Layer 5 of a small transformer language model trained on English Wikipedia (16 layers, counted from 0, width 96).
A neuron's activation on a vector x is squared ReLU(weights . x), where the dot is the dot product.

Input weights of the MLP neurons that the questions are about. A number n stands for (n - 500) times 0.0015.
n98: 397 711 393 627 625 631 496 595 478 785 581 297 164 582 527 431 525 335 593 482 422 772 705 463 437 479 691 202 372 546 600 487 484 732 470 694 645 483 652 466 439 611 544 751 591 673 246 617 508 655 536 351 426 394 578 350 426 432 538 585 500 519 580 687 360 546 530 471 737 271 257 689 249 500 444 293 336 533 492 733 546 357 480 435 435 512 318 344 533 602 815 345 414 395 413 419
n131: 477 625 607 609 503 631 437 610 497 366 448 390 357 474 417 531 480 511 525 587 410 596 528 408 685 480 357 582 568 639 321 507 484 423 540 584 466 490 690 673 500 429 542 251 612 561 477 404 473 584 565 446 432 503 221 390 761 516 356 659 417 481 570 540 557 423 626 542 605 221 321 755 403 660 618 322 503 408 431 445 406 286 579 396 436 440 513 490 543 619 490 549 531 757 510 371
n142: 560 331 544 604 479 514 388 599 482 401 658 458 388 567 500 327 436 556 590 619 500 522 543 423 345 520 487 479 653 541 680 469 503 443 503 626 564 629 567 483 582 496 356 245 452 507 487 570 537 507 217 549 649 583 422 456 259 605 477 424 717 519 352 381 455 534 542 527 618 468 394 232 632 234 359 281 580 578 635 398 353 558 435 378 431 281 449 440 641 636 580 487 707 387 348 515
n162: 771 537 420 317 363 417 500 515 706 490 566 537 543 507 391 511 589 567 462 512 537 737 627 405 670 447 289 577 526 355 554 561 576 425 616 389 520 354 467 387 667 427 455 408 516 555 472 360 500 302 539 423 334 443 522 614 500 634 614 547 589 776 552 557 594 280 339 671 361 404 358 226 365 694 606 585 475 418 564 507 586 399 684 470 576 304 564 423 634 442 299 622 210 690 507 458
n186: 605 444 424 461 602 616 630 365 438 655 599 320 319 660 590 545 492 266 412 604 562 331 397 629 304 695 382 383 407 292 508 712 630 529 424 454 426 587 445 698 331 584 312 574 805 668 391 504 713 162 393 383 573 355 87 484 822 511 545 685 551 469 527 437 492 608 577 492 359 578 423 627 600 643 614 480 446 665 461 447 393 568 440 358 431 567 390 380 504 637 306 519 459 694 390 398
n219: 432 522 867 630 627 325 500 508 315 565 281 548 540 496 546 376 351 648 419 630 680 455 436 402 582 398 687 492 237 365 581 516 467 391 644 202 637 561 518 496 416 447 175 610 709 459 666 586 343 407 716 531 293 280 540 477 443 270 548 445 355 397 548 661 461 582 591 466 589 484 492 380 563 315 437 477 383 363 500 659 411 581 595 652 504 496 309 538 496 476 618 545 231 407 745 446
n220: 504 376 444 373 521 610 704 280 508 586 648 292 571 579 430 462 444 359 313 601 588 603 454 385 504 504 470 500 356 324 356 728 430 399 618 695 651 484 357 393 287 457 483 591 566 531 563 272 524 407 574 598 582 217 600 476 587 872 596 492 539 572 527 428 626 524 409 590 694 59 500 536 695 409 535 317 559 440 512 571 573 456 577 744 574 773 376 476 504 607 512 480 715 290 292 241
n222: 525 484 654 389 680 564 491 373 478 536 459 676 437 738 551 694 386 793 576 495 526 672 487 437 685 379 444 491 487 644 542 680 545 242 659 722 496 436 369 292 624 491 428 295 726 627 596 390 449 363 495 755 594 611 680 428 492 328 891 603 340 690 455 285 577 440 570 281 647 509 285 526 792 304 443 597 583 550 479 465 509 666 346 714 619 640 866 542 362 344 405 756 483 385 660 477
n241: 162 547 606 346 559 369 609 461 832 421 522 484 689 575 517 627 515 429 472 583 742 443 596 665 388 553 357 570 309 358 565 450 342 428 434 359 561 633 411 878 631 431 456 372 571 279 466 663 561 512 553 636 422 693 318 565 601 360 413 322 586 701 493 610 628 701 390 548 644 243 401 446 548 580 683 511 507 553 576 622 458 630 606 584 400 363 523 635 342 523 555 459 590 600 602 705
n255: 637 859 356 329 360 324 730 419 632 707 492 473 504 453 618 459 513 595 528 419 577 240 641 761 742 500 325 580 340 700 487 438 282 432 377 226 594 305 703 562 455 356 647 586 779 660 786 451 383 749 556 686 609 447 473 526 236 429 263 474 528 466 492 556 385 720 638 704 281 383 402 229 504 480 750 737 287 543 478 527 609 434 396 444 437 611 487 598 470 469 500 568 522 312 392 341
n263: 667 529 309 680 694 575 564 527 641 362 487 784 374 672 562 477 370 581 615 638 328 560 618 689 659 384 447 380 540 481 465 504 454 391 685 449 381 513 508 664 446 463 472 509 618 664 773 395 396 360 411 407 464 414 469 721 432 769 302 76 692 675 596 595 443 403 821 755 605 685 411 544 479 417 291 285 526 431 353 423 596 465 376 200 660 360 513 509 590 558 660 814 402 487 176 323
n271: 554 397 541 412 636 385 558 286 349 441 627 636 385 492 403 311 445 393 630 629 386 554 792 521 581 487 643 491 517 723 411 637 484 447 594 582 591 424 607 608 703 468 482 262 730 721 475 445 302 517 532 599 457 413 286 504 654 369 798 551 541 415 866 365 449 603 526 810 580 356 637 176 459 427 427 492 579 559 403 771 611 976 468 193 386 540 441 346 717 440 444 521 483 411 445 495
n296: 415 370 342 642 567 701 761 263 514 379 584 500 277 462 279 518 483 633 445 774 208 495 486 423 281 389 674 451 500 381 336 710 412 255 631 483 549 573 423 474 446 468 820 462 270 663 670 504 517 382 253 654 339 500 205 517 530 425 431 474 514 781 317 388 430 566 416 487 746 343 654 417 605 661 396 594 662 539 461 397 639 491 587 353 613 594 200 373 299 376 597 770 518 648 827 449
n298: 586 739 248 359 571 473 568 527 763 496 551 386 489 440 446 579 534 529 665 649 591 752 424 665 381 522 432 609 419 209 686 765 540 631 519 389 750 511 323 496 603 622 448 474 244 485 329 397 485 611 398 496 528 400 649 697 597 232 370 604 361 704 361 489 535 607 675 559 368 535 406 753 415 552 526 583 507 549 458 673 768 538 522 580 405 453 425 593 507 570 345 611 633 713 477 390
n301: 660 689 348 491 140 261 677 500 410 404 521 714 669 796 533 353 393 453 700 289 429 427 612 437 439 610 532 259 574 462 731 430 413 396 387 392 484 500 408 601 424 175 173 648 621 492 517 648 436 582 361 758 512 544 744 667 437 554 778 748 463 442 496 547 295 457 698 433 482 256 551 664 617 757 558 406 378 411 432 340 582 547 770 480 392 634 419 449 669 605 443 697 434 478 679 615

Each question shows a token from some text and the vector x that enters the MLP there. A number n stands for (n - 500) times 0.0079.

", ": 442 378 438 502 319 286 184 638 528 513 530 269 821 545 569 521 249 448 361 376 469 533 250 402 357 436 497 604 592 298 452 378 456 643 614 539 290 610 453 300 729 650 450 704 592 680 336 418 209 467 631 604 598 599 289 527 470 507 468 445 527 551 627 575 394 569 398 344 534 621 731 592 618 615 504 449 549 484 357 374 492 528 601 431 490 578 355 596 470 275 551 663 592 475 481 485
Which neuron fires most, and how strongly? n301, at about 0.49

" ": 407 589 616 541 459 400 228 585 582 540 361 446 778 382 695 454 295 483 289 427 513 555 257 392 441 516 542 693 586 297 425 273 429 612 654 651 208 565 379 242 647 557 578 706 657 607 450 402 268 534 642 623 673 523 278 527 538 489 446 448 406 592 785 556 356 585 386 357 454 696 713 616 455 689 468 447 533 557 534 445 486 548 512 473 485 555 330 487 502 396 591 450 660 433 445 516
Which neuron fires most, and how strongly? n219, at about 0.49

"the ": 441 477 562 524 338 381 195 663 537 491 403 383 853 483 598 562 391 359 373 456 475 557 330 356 427 571 468 641 460 446 518 344 291 666 670 496 236 594 410 235 651 595 537 724 671 658 408 344 293 565 580 581 552 530 230 616 414 560 379 449 508 581 746 610 411 615 488 358 485 722 672 680 522 610 551 532 598 495 424 397 603 567 585 451 373 564 335 576 646 401 465 530 711 442 426 501
Which of these neurons fires most? n301

"| ": 444 465 489 597 371 411 211 637 568 492 538 404 934 373 601 530 362 367 350 379 508 522 276 428 370 492 496 600 482 321 531 350 351 602 623 503 322 478 559 165 701 658 600 663 569 587 444 347 380 533 634 541 603 505 355 388 532 444 362 436 503 540 768 617 285 602 363 544 489 726 660 600 564 598 434 553 587 523 368 414 581 560 419 216 490 394 349 608 541 363 645 552 567 510 395 444
Which of these neurons fires most? n263

"av": 298 515 541 574 317 348 194 608 608 620 437 350 535 379 610 526 423 366 384 276 454 571 412 601 521 433 593 796 448 543 647 448 396 595 763 621 395 653 487 354 701 601 628 529 593 516 318 391 344 627 737 689 603 340 258 576 426 462 387 571 473 586 807 497 434 490 290 451 612 715 567 453 542 553 484 441 662 487 441 362 558 602 579 272 459 469 373 336 591 369 443 363 455 600 549 404
Which of these neurons fires most? n271

"'": 415 420 500 474 296 383 275 700 611 521 394 299 596 536 591 413 219 498 460 319 524 579 184 440 412 518 500 736 508 477 487 353 292 601 607 714 259 583 470 208 654 624 450 527 519 639 492 478 317 572 755 624 678 588 474 552 366 522 420 442 589 604 605 511 443 562 333 253 476 589 756 484 663 365 610 397 613 471 396 370 526 606 610 415 498 618 375 558 533 368 693 535 600 545 403 392
Which two neurons fire most, strongest first? n142, n220

"ot": 403 541 363 644 312 488 158 691 559 591 495 299 594 485 544 563 303 303 414 286 433 662 430 526 521 421 590 679 455 536 541 390 480 642 588 664 231 573 457 301 565 673 522 728 562 757 356 499 334 580 727 566 574 506 407 498 346 459 275 600 450 621 830 603 448 585 396 373 655 541 552 508 512 540 595 425 634 510 399 341 522 563 591 269 652 524 362 544 578 483 657 468 653 647 491 495
Which neuron fires most, and how strongly? n98, at about 19

"w": 338 516 389 705 363 405 246 608 655 559 471 395 668 302 573 560 466 485 301 353 367 498 358 403 536 380 653 752 589 379 611 565 407 755 719 731 298 584 495 289 648 517 538 740 601 564 374 418 424 526 667 668 605 581 479 485 433 439 436 472 399 563 692 454 398 536 337 364 505 521 740 535 580 561 528 377 715 594 463 239 516 606 475 293 498 665 337 429 514 355 522 487 584 707 474 529
Which of these neurons fires most? n296

"z": 353 494 464 550 304 400 294 607 533 568 300 413 702 345 664 552 370 345 394 250 385 459 432 432 566 491 631 800 548 561 395 418 515 560 765 666 232 563 579 427 505 716 549 493 494 615 326 263 454 670 711 623 512 389 351 541 389 350 296 622 455 545 715 499 460 453 497 472 539 627 689 477 496 545 555 334 705 451 495 386 559 449 555 329 487 503 610 515 533 417 555 568 669 671 324 220
Which neuron fires most, and how strongly? n131, at about 9.6

"ou": 359 426 518 464 233 448 262 728 669 529 264 447 820 428 702 460 471 495 350 373 483 543 353 493 484 565 577 641 656 471 462 243 376 496 650 699 288 495 434 203 525 632 518 556 781 708 349 533 311 489 636 642 620 572 358 621 484 537 264 540 425 542 646 564 488 556 377 364 417 674 760 422 527 497 541 591 617 581 425 325 485 571 521 375 490 475 499 584 567 436 547 451 648 464 353 493
Which of these neurons fires most? n255

"an": 311 377 416 630 324 363 286 498 682 533 525 455 576 296 543 488 333 353 407 341 403 598 310 541 405 399 541 721 583 395 430 403 519 652 605 569 244 577 330 234 598 719 425 645 621 685 471 458 332 661 620 515 693 498 315 645 438 548 464 546 466 456 760 460 504 573 381 293 441 814 693 570 575 600 608 530 596 511 499 340 550 643 531 318 561 575 347 306 388 497 629 464 526 624 515 429
Which of these neurons fires most? n186

"e": 445 494 482 614 483 391 264 689 625 619 520 374 665 324 567 485 303 259 305 328 414 466 332 468 412 365 562 588 582 455 597 389 500 674 636 669 333 672 430 401 662 615 437 521 672 701 250 456 164 519 600 679 747 428 382 605 383 537 354 496 410 634 832 536 420 516 358 420 410 586 801 564 333 498 586 452 514 470 425 373 497 522 575 336 508 494 436 424 474 508 505 543 674 590 498 553
Which two neurons fire most, strongest first? n271, n98

"ar": 378 381 343 512 313 499 245 658 511 650 491 378 669 308 444 473 325 419 280 219 440 470 285 512 502 451 687 708 429 357 557 411 373 584 703 596 270 510 346 349 621 568 438 704 567 613 337 494 325 613 611 643 668 406 295 424 375 476 318 663 541 599 723 556 484 550 280 393 542 711 602 408 555 487 565 543 622 627 494 297 614 498 498 514 535 595 405 444 474 379 546 462 590 706 638 452
Which of these neurons fires most? n296

"2 ": 454 395 541 457 295 364 112 683 650 551 540 354 756 551 569 614 221 466 429 410 552 543 358 433 426 489 501 688 486 325 509 342 448 518 689 625 202 571 448 299 615 713 505 596 609 551 383 315 292 598 560 673 649 576 294 531 516 506 445 371 555 513 774 435 438 609 467 316 512 710 687 567 454 504 585 378 589 518 450 369 512 593 573 416 484 598 349 546 510 315 684 566 591 416 395 452
Which neuron fires most, and how strongly? n142, at about 0.16

"ul": 329 383 537 471 319 371 266 670 622 549 480 419 658 312 607 479 226 339 339 266 432 652 436 485 559 501 657 843 466 475 410 388 454 536 616 683 348 583 438 190 560 554 459 582 652 620 421 363 395 555 675 537 570 460 218 583 291 492 355 536 509 560 816 456 418 626 502 452 374 674 744 571 607 619 586 566 653 592 514 470 546 491 429 391 477 536 364 512 568 411 627 420 498 668 467 562
Which of these neurons fires most? n271

"ear": 446 389 316 566 216 399 133 779 556 609 396 415 630 484 610 528 252 500 492 325 483 575 257 589 503 607 582 777 568 355 491 382 417 496 632 647 319 449 518 252 543 668 403 699 568 556 423 394 407 545 536 741 623 539 376 637 409 450 440 533 439 766 716 419 603 592 413 402 493 601 630 432 563 502 522 534 641 472 431 372 608 522 478 331 463 612 505 613 485 386 602 609 583 717 316 515
Which of these neurons fires most? n298

"th ": 458 435 458 467 321 384 178 672 563 438 531 285 743 585 606 584 238 428 403 460 482 520 351 444 513 470 649 641 533 472 482 446 385 580 688 598 255 598 416 323 615 643 541 716 595 549 301 315 321 656 717 666 591 545 276 521 436 440 351 425 495 594 777 492 427 470 480 265 504 569 701 546 494 509 449 356 585 595 429 251 571 453 671 449 445 592 344 652 555 437 677 574 584 602 379 410
Which two neurons fire most, strongest first? n131, n220

"y": 337 490 366 542 364 557 268 615 485 622 421 326 693 447 527 542 377 342 347 226 486 496 386 427 453 370 621 775 526 401 490 377 469 630 579 713 169 536 505 339 695 712 530 790 571 663 492 510 379 609 758 618 655 461 470 496 326 463 375 556 529 600 835 498 511 525 352 435 690 534 711 484 550 594 583 469 655 481 508 369 446 664 561 396 656 504 429 622 496 384 563 528 597 629 506 535
Which of these neurons fires most? n98

"o": 384 473 462 542 304 531 241 727 597 641 452 382 691 427 611 523 350 292 398 221 452 548 323 469 504 404 597 677 438 451 505 405 504 560 626 647 268 569 318 312 580 668 486 647 517 532 311 431 408 554 684 568 779 383 478 496 378 529 335 494 389 591 712 665 451 576 480 247 363 641 810 473 534 408 665 438 600 532 493 392 532 385 643 349 498 506 461 406 559 364 613 416 457 583 232 523
Which of these neurons fires most? n98

"\n": 474 404 457 573 330 443 155 630 587 521 459 337 790 501 572 547 317 583 346 472 553 560 289 444 506 475 395 542 577 349 488 363 405 671 723 590 319 590 503 288 523 631 414 680 716 809 378 324 293 592 600 472 679 460 391 534 290 508 433 441 512 613 687 625 371 560 453 423 519 682 706 588 654 568 556 527 530 543 456 459 420 570 527 391 359 729 306 514 415 339 668 612 661 583 526 540
Which of these neurons fires most? n219